Layer 2 of a small transformer language model trained on English Wikipedia (16 layers, counted from 0, width 128).
A neuron's activation on a vector x is SiLU(gate . x) times (in . x), where the dot is the dot product.
The model reads these tokens: "of " "the " "hor" "r" "ors " "of " "sl" "av" "ery " "(" "Park" "in " "200" "4"

The vector x that enters this layer's MLP at each token. A number n stands for (n - 128) times 0.018.
0 "of ": 70, 144, 103, 103, 152, 163, 103, 146, 176, 105, 73, 135, 141, 143, 134, 127, 159, 105, 143, 127, 130, 112, 120, 117, 152, 69, 144, 118, 155, 129, 154, 106, 130, 220, 157, 127, 101, 160, 110, 125, 153, 126, 32, 143, 101, 73, 114, 134, 96, 103, 153, 124, 163, 158, 131, 120, 189, 157, 123, 110, 124, 111, 159, 131, 94, 95, 122, 130, 133, 138, 147, 120, 121, 128, 153, 157, 143, 135, 121, 124, 111, 116, 144, 105, 133, 158, 113, 122, 96, 133, 100, 150, 119, 103, 150, 146, 144, 147, 124, 98, 105, 122, 164, 155, 145, 143, 164, 133, 132, 121, 125, 109, 122, 163, 113, 138, 125, 163, 80, 141, 130, 123, 133, 130, 121, 111, 77, 116
1 "the ": 41, 110, 125, 112, 121, 129, 103, 154, 140, 144, 99, 112, 111, 127, 102, 106, 143, 119, 165, 119, 115, 112, 108, 118, 142, 72, 109, 131, 157, 138, 163, 113, 140, 138, 104, 157, 75, 136, 115, 146, 135, 99, 13, 120, 116, 106, 105, 131, 113, 116, 126, 119, 127, 147, 174, 134, 173, 152, 136, 120, 132, 90, 142, 135, 151, 110, 144, 132, 115, 124, 144, 172, 127, 124, 148, 147, 119, 153, 121, 121, 126, 114, 143, 122, 152, 143, 124, 112, 123, 114, 123, 141, 155, 121, 128, 166, 126, 105, 125, 79, 133, 135, 143, 138, 133, 129, 162, 193, 131, 122, 159, 89, 131, 120, 130, 139, 133, 156, 75, 148, 112, 111, 87, 125, 105, 118, 115, 125
2 "hor": 123, 117, 65, 149, 158, 167, 151, 107, 128, 167, 104, 146, 119, 131, 177, 131, 160, 135, 152, 147, 104, 134, 146, 143, 147, 107, 76, 120, 127, 124, 149, 124, 148, 137, 140, 129, 89, 85, 157, 147, 173, 152, 130, 138, 147, 102, 106, 114, 136, 102, 141, 129, 153, 160, 166, 129, 152, 133, 109, 86, 134, 94, 110, 107, 71, 99, 104, 121, 127, 124, 141, 125, 134, 86, 89, 112, 169, 102, 72, 155, 141, 144, 166, 131, 121, 103, 114, 114, 126, 101, 111, 110, 170, 174, 130, 72, 109, 124, 124, 102, 135, 113, 114, 127, 98, 129, 93, 158, 142, 156, 171, 115, 170, 151, 106, 158, 122, 138, 159, 161, 186, 127, 164, 134, 126, 104, 130, 140
3 "r": 113, 124, 132, 120, 208, 141, 140, 124, 118, 125, 136, 121, 166, 104, 145, 100, 89, 121, 122, 133, 64, 157, 132, 125, 102, 161, 144, 123, 139, 109, 106, 116, 118, 144, 134, 130, 110, 105, 124, 108, 134, 160, 108, 137, 135, 70, 142, 105, 138, 122, 202, 133, 98, 131, 137, 135, 113, 152, 135, 108, 152, 142, 141, 123, 116, 104, 159, 141, 144, 140, 150, 157, 126, 78, 138, 143, 119, 53, 84, 95, 138, 124, 183, 121, 134, 148, 135, 145, 128, 78, 110, 95, 157, 149, 141, 117, 146, 122, 144, 82, 132, 157, 153, 162, 115, 142, 189, 101, 131, 150, 141, 85, 130, 148, 140, 147, 173, 143, 133, 173, 164, 130, 97, 114, 154, 96, 156, 77
4 "ors ": 117, 153, 112, 118, 124, 107, 96, 146, 134, 138, 92, 135, 177, 89, 146, 117, 146, 163, 140, 120, 123, 118, 135, 134, 150, 124, 150, 117, 130, 152, 138, 113, 141, 125, 146, 159, 117, 102, 136, 137, 155, 145, 17, 136, 160, 152, 112, 132, 138, 132, 130, 140, 149, 128, 95, 158, 123, 135, 164, 145, 135, 125, 138, 149, 132, 137, 95, 159, 105, 151, 137, 129, 90, 134, 165, 163, 167, 109, 129, 117, 125, 140, 146, 107, 101, 104, 116, 129, 154, 106, 145, 132, 96, 82, 135, 88, 111, 153, 117, 82, 146, 124, 119, 161, 81, 132, 161, 129, 154, 113, 149, 124, 88, 189, 122, 153, 145, 131, 21, 137, 128, 127, 159, 171, 145, 108, 128, 106
5 "of ": 85, 131, 114, 91, 143, 144, 116, 144, 163, 106, 70, 140, 138, 131, 111, 123, 171, 82, 136, 125, 115, 110, 114, 139, 131, 101, 146, 128, 136, 124, 152, 101, 99, 197, 150, 121, 100, 159, 124, 118, 141, 126, 9, 136, 107, 83, 120, 131, 102, 112, 148, 124, 145, 148, 140, 130, 164, 173, 115, 116, 127, 103, 153, 123, 96, 115, 131, 127, 141, 135, 148, 98, 114, 138, 174, 145, 141, 135, 122, 135, 125, 122, 156, 105, 127, 140, 131, 130, 104, 123, 98, 158, 109, 106, 159, 149, 164, 154, 131, 98, 105, 122, 166, 154, 156, 129, 173, 129, 128, 113, 131, 120, 119, 144, 117, 127, 125, 115, 98, 130, 134, 139, 133, 121, 116, 76, 70, 132
6 "sl": 165, 117, 146, 123, 193, 143, 140, 136, 156, 137, 134, 185, 150, 139, 145, 119, 121, 150, 142, 118, 101, 131, 118, 132, 118, 129, 128, 92, 118, 114, 108, 100, 86, 162, 101, 136, 127, 131, 136, 98, 186, 124, 122, 150, 163, 97, 134, 108, 134, 87, 198, 151, 123, 126, 152, 142, 95, 145, 107, 102, 127, 104, 120, 150, 133, 122, 184, 128, 127, 129, 150, 112, 168, 134, 98, 173, 108, 97, 113, 106, 149, 113, 163, 154, 146, 138, 120, 98, 102, 109, 122, 144, 192, 185, 135, 138, 112, 130, 122, 112, 123, 154, 97, 176, 80, 136, 150, 161, 171, 139, 163, 116, 148, 184, 141, 141, 132, 122, 162, 126, 170, 139, 103, 165, 126, 89, 131, 72
7 "av": 113, 78, 108, 163, 199, 173, 128, 133, 92, 157, 121, 93, 149, 90, 149, 96, 111, 177, 127, 109, 150, 132, 136, 138, 140, 94, 99, 124, 124, 122, 156, 135, 102, 91, 111, 102, 138, 73, 124, 158, 120, 129, 144, 127, 142, 97, 128, 112, 110, 122, 221, 120, 82, 161, 139, 133, 126, 176, 118, 146, 130, 133, 94, 154, 50, 135, 89, 118, 120, 128, 161, 140, 125, 92, 179, 124, 154, 155, 129, 113, 137, 147, 134, 118, 162, 133, 128, 120, 119, 139, 105, 146, 154, 145, 148, 138, 115, 101, 121, 125, 104, 138, 157, 162, 106, 125, 136, 129, 142, 121, 118, 118, 186, 155, 116, 153, 142, 100, 161, 134, 159, 128, 197, 133, 119, 127, 86, 85
8 "ery ": 73, 122, 96, 103, 117, 145, 128, 163, 113, 128, 70, 140, 124, 143, 148, 99, 121, 178, 120, 116, 90, 127, 144, 124, 110, 91, 139, 144, 139, 143, 130, 93, 193, 124, 119, 139, 97, 156, 91, 111, 152, 116, 43, 140, 106, 137, 121, 137, 148, 146, 130, 132, 119, 134, 96, 126, 130, 143, 120, 141, 89, 130, 126, 132, 172, 101, 124, 148, 133, 134, 154, 119, 143, 86, 187, 170, 161, 92, 118, 103, 141, 136, 141, 132, 119, 128, 115, 119, 174, 111, 149, 142, 98, 150, 152, 91, 126, 105, 132, 86, 124, 91, 120, 126, 91, 117, 187, 132, 161, 111, 147, 110, 136, 171, 159, 116, 137, 150, 64, 109, 139, 121, 179, 159, 149, 116, 74, 119
9 "(": 99, 154, 138, 106, 118, 129, 90, 125, 128, 79, 122, 116, 130, 133, 141, 72, 155, 113, 129, 115, 130, 160, 119, 157, 121, 111, 154, 139, 133, 140, 149, 120, 119, 161, 93, 115, 86, 104, 97, 141, 116, 133, 33, 144, 161, 131, 117, 156, 129, 95, 158, 137, 87, 152, 148, 132, 151, 135, 115, 115, 159, 118, 149, 117, 119, 143, 124, 134, 109, 129, 149, 129, 144, 117, 154, 118, 167, 131, 103, 123, 150, 137, 148, 118, 141, 150, 132, 133, 123, 128, 105, 142, 105, 117, 136, 161, 114, 120, 87, 96, 129, 100, 173, 137, 147, 148, 79, 155, 173, 106, 105, 113, 120, 159, 145, 126, 144, 132, 24, 157, 128, 126, 123, 90, 91, 129, 133, 97
10 "Park": 132, 134, 98, 132, 174, 123, 104, 142, 145, 119, 150, 127, 166, 139, 104, 96, 102, 161, 108, 125, 98, 149, 116, 138, 122, 89, 93, 99, 131, 111, 140, 88, 126, 181, 120, 158, 93, 86, 122, 113, 91, 114, 102, 127, 111, 99, 135, 148, 129, 153, 168, 171, 138, 157, 127, 107, 105, 144, 69, 126, 96, 132, 143, 154, 176, 124, 136, 134, 146, 114, 114, 135, 142, 104, 106, 164, 117, 102, 114, 118, 89, 135, 133, 109, 147, 119, 105, 122, 188, 36, 163, 153, 126, 238, 117, 188, 102, 100, 134, 141, 156, 122, 120, 162, 146, 124, 99, 109, 146, 157, 120, 115, 131, 128, 151, 110, 149, 143, 137, 116, 136, 134, 164, 139, 124, 136, 145, 151
11 "in ": 92, 131, 127, 104, 133, 140, 141, 159, 148, 112, 115, 134, 134, 125, 128, 116, 139, 82, 148, 142, 115, 119, 115, 142, 122, 169, 123, 110, 140, 122, 173, 134, 111, 161, 123, 121, 75, 159, 122, 151, 167, 112, 37, 145, 86, 90, 109, 127, 126, 143, 144, 104, 146, 162, 165, 149, 130, 145, 115, 97, 120, 94, 173, 129, 113, 166, 111, 126, 105, 169, 151, 125, 112, 138, 121, 136, 169, 139, 136, 125, 132, 151, 164, 115, 119, 166, 126, 117, 108, 92, 120, 132, 65, 84, 151, 143, 147, 153, 125, 102, 128, 104, 171, 162, 140, 123, 163, 146, 168, 128, 146, 133, 137, 144, 131, 129, 126, 75, 44, 108, 140, 130, 161, 109, 78, 143, 95, 147
12 "200": 108, 121, 117, 111, 73, 124, 105, 131, 168, 161, 141, 107, 125, 108, 167, 132, 151, 167, 104, 108, 169, 106, 159, 124, 127, 95, 130, 129, 127, 134, 120, 162, 133, 179, 125, 147, 68, 134, 119, 157, 116, 64, 90, 153, 78, 102, 137, 96, 132, 119, 87, 150, 121, 149, 126, 89, 105, 161, 118, 116, 115, 126, 148, 137, 86, 168, 110, 148, 115, 107, 114, 135, 120, 147, 142, 143, 177, 89, 100, 111, 125, 133, 154, 124, 175, 106, 107, 102, 185, 119, 107, 132, 114, 122, 133, 124, 88, 171, 117, 99, 119, 129, 166, 190, 129, 133, 136, 135, 156, 93, 149, 132, 141, 137, 90, 119, 127, 128, 167, 120, 142, 161, 103, 136, 94, 115, 140, 98
13 "4": 88, 109, 118, 146, 121, 108, 97, 146, 146, 137, 111, 132, 155, 129, 148, 110, 123, 176, 119, 132, 127, 160, 152, 144, 143, 142, 142, 120, 165, 141, 72, 78, 123, 173, 143, 149, 106, 176, 99, 140, 127, 98, 98, 151, 122, 108, 128, 92, 134, 90, 143, 152, 96, 170, 91, 78, 106, 117, 107, 76, 158, 126, 136, 127, 164, 91, 125, 128, 114, 91, 139, 133, 110, 121, 147, 140, 155, 112, 96, 102, 136, 139, 136, 118, 122, 96, 102, 130, 119, 120, 108, 148, 116, 179, 81, 126, 114, 97, 105, 134, 157, 123, 129, 130, 66, 120, 138, 185, 96, 118, 156, 128, 96, 151, 91, 133, 125, 117, 149, 81, 126, 170, 118, 92, 94, 114, 113, 144

Each question shows the input weights of one neuron of the MLP. A number n stands for (n - 128) times 0.0042.

n171 gate: 133, 112, 154, 170, 92, 159, 137, 117, 158, 135, 128, 103, 122, 139, 53, 137, 114, 137, 146, 132, 146, 97, 140, 106, 90, 138, 142, 154, 115, 148, 130, 167, 129, 117, 117, 103, 139, 113, 144, 112, 113, 117, 130, 173, 126, 139, 157, 159, 138, 147, 158, 140, 87, 117, 141, 125, 98, 142, 87, 146, 124, 127, 131, 123, 179, 114, 105, 111, 129, 155, 119, 58, 104, 158, 115, 127, 112, 83, 102, 96, 147, 149, 121, 121, 130, 158, 81, 118, 124, 119, 121, 163, 134, 99, 161, 151, 147, 120, 130, 120, 129, 167, 110, 149, 110, 150, 116, 151, 127, 124, 150, 113, 130, 105, 181, 100, 109, 111, 139, 163, 77, 127, 125, 130, 129, 172, 114, 159
n171 in: 123, 124, 105, 110, 134, 116, 99, 148, 142, 128, 131, 152, 125, 135, 131, 116, 116, 118, 144, 147, 142, 104, 158, 111, 131, 121, 127, 122, 165, 87, 121, 122, 106, 131, 123, 105, 98, 150, 140, 142, 170, 155, 137, 119, 153, 120, 112, 130, 133, 152, 111, 90, 129, 112, 102, 123, 149, 83, 137, 127, 121, 141, 155, 111, 104, 109, 140, 178, 65, 123, 118, 188, 160, 106, 132, 154, 141, 168, 160, 161, 119, 148, 124, 117, 157, 135, 122, 125, 92, 132, 145, 119, 116, 119, 74, 94, 96, 108, 101, 148, 85, 106, 125, 108, 132, 135, 103, 115, 136, 133, 94, 114, 81, 161, 103, 129, 165, 151, 150, 132, 111, 143, 124, 107, 108, 156, 123, 109
Which token does this neuron like most? 3 "r"

n170 gate: 75, 156, 106, 117, 112, 165, 162, 98, 131, 133, 83, 150, 126, 129, 117, 177, 192, 164, 201, 149, 96, 111, 143, 102, 140, 111, 110, 172, 112, 101, 82, 113, 116, 106, 162, 126, 141, 126, 141, 111, 57, 138, 154, 112, 142, 146, 99, 89, 125, 130, 121, 91, 77, 96, 120, 130, 182, 169, 125, 111, 148, 142, 130, 137, 104, 123, 177, 143, 137, 138, 127, 115, 170, 175, 102, 159, 143, 177, 147, 197, 179, 112, 151, 110, 75, 157, 152, 130, 136, 156, 136, 107, 162, 103, 114, 97, 136, 105, 156, 158, 121, 138, 79, 120, 114, 141, 107, 96, 154, 108, 157, 120, 81, 152, 101, 127, 98, 101, 109, 157, 124, 131, 116, 137, 88, 92, 138, 149
n170 in: 60, 136, 106, 131, 130, 177, 156, 90, 153, 128, 80, 142, 151, 121, 125, 160, 171, 184, 187, 147, 88, 125, 122, 133, 176, 90, 83, 161, 87, 103, 75, 97, 106, 87, 165, 136, 100, 149, 117, 125, 79, 133, 154, 114, 145, 118, 107, 98, 130, 119, 168, 128, 101, 98, 94, 157, 166, 168, 124, 105, 155, 122, 139, 127, 114, 152, 158, 143, 145, 116, 103, 133, 152, 142, 124, 142, 133, 158, 131, 177, 183, 87, 148, 88, 86, 139, 158, 150, 97, 156, 146, 98, 159, 129, 111, 69, 162, 102, 180, 177, 112, 149, 97, 157, 116, 162, 125, 110, 148, 125, 172, 116, 74, 138, 100, 125, 111, 122, 149, 153, 122, 122, 124, 100, 96, 108, 139, 145
On which token does it fire most, and how strongly? 2 "hor", at about 0.52

n212 gate: 120, 108, 133, 97, 124, 132, 115, 122, 131, 153, 86, 78, 169, 162, 144, 158, 105, 120, 120, 128, 107, 107, 174, 91, 157, 114, 112, 148, 108, 160, 123, 150, 142, 168, 128, 158, 142, 129, 115, 82, 121, 134, 103, 106, 129, 151, 132, 135, 146, 135, 117, 111, 127, 139, 121, 131, 102, 164, 153, 168, 151, 138, 86, 98, 129, 144, 111, 159, 81, 124, 132, 141, 174, 125, 127, 124, 129, 132, 120, 127, 138, 118, 135, 112, 177, 94, 151, 162, 133, 169, 124, 99, 108, 204, 149, 151, 132, 156, 129, 98, 94, 126, 102, 83, 145, 117, 108, 143, 96, 142, 90, 164, 150, 134, 134, 98, 59, 88, 107, 119, 139, 109, 116, 128, 123, 158, 141, 130
n212 in: 180, 146, 100, 147, 104, 123, 156, 142, 117, 98, 163, 158, 65, 100, 125, 85, 145, 132, 141, 169, 148, 127, 101, 151, 114, 158, 109, 145, 149, 104, 147, 85, 156, 111, 113, 100, 145, 129, 130, 164, 122, 134, 193, 136, 139, 120, 123, 126, 111, 96, 134, 114, 117, 138, 151, 124, 112, 111, 140, 122, 110, 112, 156, 149, 120, 108, 157, 110, 140, 154, 122, 86, 122, 121, 138, 168, 158, 150, 181, 118, 153, 139, 118, 146, 103, 135, 105, 113, 146, 120, 130, 167, 172, 78, 101, 99, 126, 126, 102, 148, 142, 111, 107, 136, 114, 116, 149, 152, 161, 150, 168, 97, 91, 125, 130, 171, 195, 164, 142, 116, 93, 157, 127, 113, 159, 82, 128, 108
Which token does this neuron like most? 11 "in "

n103 gate: 169, 127, 158, 101, 73, 139, 124, 114, 140, 170, 138, 123, 150, 116, 110, 170, 78, 110, 170, 154, 134, 73, 126, 156, 81, 139, 152, 148, 124, 141, 121, 128, 110, 175, 113, 115, 191, 75, 151, 167, 140, 102, 121, 144, 134, 130, 163, 117, 139, 84, 132, 108, 127, 165, 164, 89, 146, 137, 123, 134, 103, 140, 93, 107, 102, 62, 101, 135, 132, 114, 117, 142, 109, 129, 109, 133, 137, 159, 154, 153, 203, 172, 126, 109, 161, 100, 159, 130, 167, 97, 147, 110, 165, 111, 116, 117, 172, 143, 144, 148, 143, 105, 94, 117, 116, 139, 167, 169, 181, 77, 134, 138, 95, 147, 125, 131, 89, 112, 114, 177, 137, 132, 114, 122, 155, 125, 171, 166
n103 in: 113, 154, 106, 96, 144, 146, 87, 131, 143, 140, 103, 175, 104, 124, 132, 129, 151, 142, 138, 136, 121, 122, 134, 103, 130, 157, 107, 111, 121, 126, 84, 98, 88, 144, 132, 133, 79, 125, 97, 163, 134, 109, 98, 73, 164, 93, 166, 151, 140, 173, 136, 168, 138, 90, 114, 119, 179, 114, 151, 132, 166, 174, 143, 156, 86, 149, 96, 84, 133, 136, 124, 158, 105, 127, 160, 170, 130, 128, 141, 114, 109, 141, 80, 56, 97, 140, 89, 117, 162, 134, 125, 151, 93, 151, 140, 146, 135, 114, 143, 171, 86, 137, 124, 118, 116, 100, 80, 132, 138, 103, 141, 104, 121, 144, 102, 138, 137, 119, 124, 126, 114, 128, 95, 171, 137, 123, 118, 122
On which token does it fire most, and how strongly? 4 "ors ", at about 0.14

n163 gate: 143, 110, 147, 126, 112, 135, 129, 155, 96, 145, 140, 128, 136, 129, 89, 152, 130, 131, 138, 135, 123, 115, 143, 104, 154, 164, 134, 128, 101, 114, 130, 104, 68, 124, 109, 110, 143, 104, 139, 147, 117, 178, 112, 159, 162, 136, 127, 128, 133, 138, 116, 116, 121, 111, 132, 91, 146, 139, 138, 65, 129, 172, 135, 97, 146, 146, 133, 151, 140, 143, 93, 172, 171, 162, 109, 147, 99, 179, 159, 139, 129, 136, 82, 91, 145, 126, 143, 99, 97, 148, 96, 107, 138, 123, 157, 111, 107, 102, 140, 148, 122, 142, 111, 116, 124, 145, 141, 176, 147, 125, 148, 121, 115, 163, 163, 137, 104, 119, 176, 97, 122, 131, 83, 165, 170, 133, 159, 158
n163 in: 139, 137, 155, 112, 114, 140, 112, 120, 156, 128, 118, 145, 139, 129, 115, 99, 118, 104, 89, 131, 107, 82, 142, 160, 144, 121, 111, 172, 174, 156, 102, 163, 107, 149, 143, 70, 103, 146, 129, 106, 123, 119, 133, 140, 152, 116, 145, 138, 136, 108, 127, 110, 110, 55, 133, 117, 123, 110, 118, 195, 109, 112, 116, 139, 97, 92, 113, 148, 113, 151, 132, 128, 143, 119, 139, 115, 121, 93, 152, 119, 116, 177, 130, 114, 84, 99, 145, 137, 158, 132, 163, 106, 159, 116, 72, 137, 153, 120, 101, 108, 104, 121, 105, 135, 146, 128, 118, 98, 143, 116, 109, 118, 76, 193, 122, 186, 132, 137, 145, 161, 147, 146, 145, 149, 124, 136, 149, 159
On which token does it fire most, and how strongly? 11 "in ", at about 0.15

n249 gate: 94, 90, 158, 129, 171, 125, 154, 125, 147, 122, 128, 195, 129, 111, 130, 122, 110, 129, 120, 134, 142, 69, 165, 129, 91, 116, 107, 138, 156, 120, 125, 142, 101, 163, 155, 125, 98, 116, 180, 121, 109, 166, 95, 108, 165, 133, 129, 85, 108, 117, 97, 165, 73, 108, 124, 85, 126, 129, 111, 114, 134, 135, 112, 63, 151, 149, 130, 153, 89, 109, 92, 137, 99, 96, 140, 89, 99, 108, 147, 121, 138, 176, 60, 145, 157, 145, 184, 70, 138, 165, 178, 97, 119, 127, 130, 140, 120, 124, 130, 106, 105, 111, 120, 82, 171, 103, 112, 106, 137, 146, 116, 168, 104, 163, 138, 165, 122, 66, 172, 98, 92, 111, 109, 176, 187, 123, 126, 151
n249 in: 92, 107, 164, 116, 156, 142, 168, 108, 138, 149, 93, 222, 141, 149, 127, 125, 130, 140, 140, 126, 119, 94, 123, 147, 111, 134, 105, 143, 148, 145, 102, 139, 99, 162, 131, 115, 111, 141, 182, 132, 139, 151, 111, 155, 154, 141, 156, 124, 117, 148, 98, 162, 93, 122, 136, 90, 126, 122, 103, 110, 152, 155, 93, 71, 155, 164, 113, 151, 128, 86, 95, 132, 122, 106, 143, 93, 90, 95, 130, 115, 133, 169, 84, 126, 151, 134, 156, 71, 143, 147, 203, 101, 132, 149, 137, 145, 126, 118, 122, 114, 100, 114, 138, 99, 161, 84, 138, 97, 120, 114, 103, 152, 157, 175, 179, 162, 133, 64, 151, 90, 136, 130, 100, 169, 156, 124, 136, 159
Which token does this neuron like most? 0 "of "

n216 gate: 126, 112, 104, 115, 106, 174, 131, 154, 152, 117, 129, 173, 97, 148, 118, 149, 128, 103, 149, 130, 154, 150, 157, 98, 131, 98, 130, 137, 138, 137, 121, 158, 134, 148, 113, 132, 127, 131, 85, 155, 137, 124, 108, 123, 118, 129, 101, 84, 106, 113, 100, 124, 90, 150, 75, 110, 114, 88, 160, 107, 122, 159, 169, 135, 159, 160, 186, 110, 145, 147, 158, 91, 130, 135, 135, 112, 126, 123, 177, 128, 109, 96, 110, 96, 147, 138, 118, 151, 122, 121, 117, 88, 140, 165, 104, 106, 103, 111, 54, 83, 104, 129, 149, 109, 186, 107, 117, 145, 142, 132, 139, 142, 100, 155, 124, 134, 102, 127, 137, 107, 110, 103, 141, 128, 135, 159, 144, 110
n216 in: 126, 165, 118, 126, 136, 159, 115, 128, 150, 117, 112, 171, 101, 176, 138, 154, 102, 120, 132, 117, 105, 129, 139, 77, 148, 118, 134, 118, 147, 143, 95, 159, 145, 175, 119, 77, 127, 134, 101, 167, 176, 143, 130, 122, 123, 166, 89, 140, 112, 130, 66, 107, 68, 165, 109, 119, 148, 102, 174, 153, 102, 124, 135, 122, 152, 111, 173, 148, 105, 141, 149, 102, 137, 143, 159, 147, 125, 141, 121, 132, 93, 97, 107, 112, 154, 103, 133, 152, 143, 112, 160, 75, 134, 177, 112, 119, 156, 107, 102, 113, 114, 118, 151, 110, 179, 140, 113, 128, 171, 127, 119, 148, 115, 134, 140, 157, 129, 89, 143, 124, 137, 145, 149, 142, 144, 135, 171, 132
On which token does it fire most, and how strongly? 7 "av", at about 0.27

n187 gate: 93, 146, 129, 162, 88, 155, 147, 155, 85, 96, 108, 120, 148, 116, 111, 131, 139, 119, 132, 116, 139, 126, 129, 146, 109, 132, 116, 119, 94, 138, 166, 144, 191, 160, 109, 169, 117, 135, 135, 124, 110, 126, 195, 161, 130, 129, 109, 97, 114, 167, 122, 97, 75, 139, 153, 128, 167, 124, 132, 157, 112, 159, 124, 155, 103, 135, 161, 112, 152, 113, 101, 125, 156, 175, 99, 119, 136, 129, 121, 120, 144, 113, 128, 178, 112, 167, 146, 99, 126, 149, 134, 141, 133, 133, 151, 108, 101, 165, 161, 115, 168, 126, 103, 126, 65, 123, 87, 124, 132, 126, 131, 115, 102, 78, 146, 141, 93, 128, 150, 166, 141, 193, 115, 112, 141, 134, 183, 138
n187 in: 91, 154, 134, 145, 41, 121, 137, 157, 93, 46, 89, 124, 97, 137, 129, 104, 109, 122, 115, 87, 136, 166, 114, 146, 113, 130, 103, 118, 125, 140, 182, 135, 190, 126, 97, 90, 82, 152, 109, 159, 139, 119, 124, 149, 108, 86, 143, 128, 99, 170, 160, 130, 153, 126, 131, 148, 206, 130, 117, 153, 144, 122, 140, 161, 97, 145, 158, 100, 175, 93, 101, 142, 133, 170, 74, 145, 164, 131, 94, 109, 99, 82, 137, 192, 116, 150, 74, 133, 115, 118, 150, 168, 74, 128, 138, 93, 123, 113, 118, 152, 161, 168, 91, 153, 69, 145, 128, 107, 86, 135, 119, 121, 131, 126, 131, 127, 88, 150, 138, 151, 154, 173, 126, 153, 151, 139, 156, 129
On which two tokens does it fire most, strongest first? 7 "av", 3 "r"

n16 gate: 114, 131, 109, 145, 125, 151, 124, 141, 131, 88, 144, 123, 117, 123, 123, 118, 146, 123, 134, 181, 134, 163, 113, 101, 110, 133, 120, 95, 119, 136, 148, 124, 117, 122, 146, 84, 143, 123, 133, 115, 141, 124, 107, 103, 121, 136, 109, 164, 136, 167, 134, 138, 134, 98, 133, 118, 129, 125, 108, 145, 111, 147, 152, 139, 117, 142, 120, 145, 136, 112, 113, 118, 131, 122, 117, 102, 113, 130, 135, 132, 138, 141, 118, 122, 127, 101, 105, 119, 138, 151, 131, 125, 124, 107, 133, 135, 118, 69, 119, 142, 118, 91, 85, 137, 112, 178, 124, 127, 158, 90, 113, 116, 124, 104, 113, 110, 144, 159, 194, 97, 131, 145, 116, 98, 119, 139, 147, 137
n16 in: 147, 161, 100, 132, 130, 129, 126, 118, 129, 120, 114, 126, 131, 159, 151, 111, 133, 152, 119, 123, 90, 173, 96, 148, 144, 121, 119, 132, 127, 130, 135, 150, 94, 136, 138, 125, 130, 142, 141, 79, 134, 130, 122, 119, 105, 137, 109, 149, 147, 147, 111, 141, 72, 101, 144, 101, 107, 154, 163, 122, 127, 126, 108, 94, 101, 169, 136, 144, 145, 125, 141, 108, 157, 139, 132, 119, 146, 145, 100, 133, 155, 160, 140, 161, 127, 128, 168, 141, 110, 145, 119, 151, 100, 171, 118, 144, 139, 142, 111, 137, 132, 107, 129, 121, 138, 169, 129, 121, 151, 132, 96, 144, 114, 132, 126, 149, 109, 119, 114, 96, 156, 125, 93, 147, 127, 115, 126, 150
On which two tokens does it fire most, strongest first? 1 "the ", 4 "ors "

n197 gate: 118, 172, 164, 107, 122, 152, 140, 126, 151, 168, 103, 118, 166, 191, 146, 192, 82, 135, 158, 110, 121, 130, 156, 160, 133, 128, 113, 97, 102, 99, 88, 83, 155, 124, 150, 103, 179, 81, 106, 108, 122, 143, 166, 139, 83, 138, 67, 69, 142, 109, 88, 115, 84, 138, 158, 111, 97, 114, 117, 132, 146, 90, 111, 113, 71, 122, 112, 135, 120, 99, 100, 147, 134, 99, 84, 129, 123, 159, 139, 84, 94, 114, 140, 114, 185, 158, 167, 112, 115, 142, 120, 107, 161, 118, 125, 116, 105, 137, 120, 128, 117, 120, 140, 45, 137, 133, 116, 161, 126, 129, 116, 147, 89, 155, 130, 144, 120, 142, 72, 125, 146, 110, 108, 137, 117, 110, 83, 135
n197 in: 132, 128, 134, 139, 135, 123, 97, 137, 121, 195, 154, 147, 183, 149, 110, 145, 134, 178, 126, 105, 98, 171, 141, 174, 123, 144, 144, 94, 144, 106, 135, 170, 161, 122, 128, 151, 134, 115, 80, 81, 117, 80, 155, 132, 97, 113, 67, 82, 133, 166, 132, 156, 74, 111, 134, 104, 143, 188, 116, 100, 113, 124, 134, 108, 94, 117, 89, 129, 131, 103, 134, 129, 87, 118, 92, 108, 77, 94, 106, 125, 86, 161, 120, 131, 123, 120, 153, 99, 138, 183, 147, 117, 111, 66, 137, 152, 130, 91, 119, 157, 140, 143, 163, 143, 141, 162, 126, 107, 134, 139, 134, 153, 153, 156, 186, 146, 101, 166, 131, 186, 125, 107, 117, 159, 132, 121, 101, 156
Its three highest activations, in order, are on tokens 5 "of ", 11 "in ", 4 "ors "

n84 gate: 97, 125, 131, 131, 154, 135, 154, 112, 167, 91, 152, 158, 177, 138, 144, 133, 127, 132, 119, 124, 145, 90, 133, 166, 108, 125, 133, 120, 108, 158, 114, 115, 125, 161, 116, 177, 145, 153, 138, 91, 142, 103, 111, 87, 64, 150, 139, 99, 127, 89, 141, 132, 123, 137, 134, 99, 95, 118, 145, 150, 89, 82, 129, 130, 134, 133, 105, 125, 132, 115, 159, 110, 93, 148, 134, 99, 129, 95, 120, 111, 117, 123, 159, 145, 137, 125, 151, 161, 138, 109, 98, 93, 136, 133, 173, 143, 144, 91, 131, 137, 102, 118, 142, 85, 115, 148, 104, 106, 96, 127, 131, 154, 163, 171, 164, 121, 134, 117, 117, 137, 135, 127, 122, 150, 108, 126, 138, 166
n84 in: 136, 114, 133, 103, 130, 116, 130, 148, 99, 124, 101, 101, 99, 122, 142, 134, 109, 127, 149, 145, 116, 133, 157, 98, 150, 126, 139, 93, 161, 113, 142, 127, 130, 75, 104, 135, 145, 105, 127, 110, 122, 132, 126, 140, 144, 119, 67, 132, 96, 155, 150, 143, 124, 139, 79, 139, 118, 107, 142, 137, 199, 112, 149, 97, 151, 98, 138, 120, 157, 122, 76, 138, 155, 105, 132, 133, 123, 117, 116, 107, 151, 145, 171, 124, 138, 147, 127, 117, 125, 144, 128, 136, 141, 91, 120, 120, 129, 144, 135, 113, 129, 117, 194, 182, 169, 140, 139, 119, 135, 126, 109, 133, 118, 109, 108, 158, 118, 120, 171, 113, 165, 124, 125, 110, 150, 149, 95, 120
Which token does this neuron like most? 3 "r"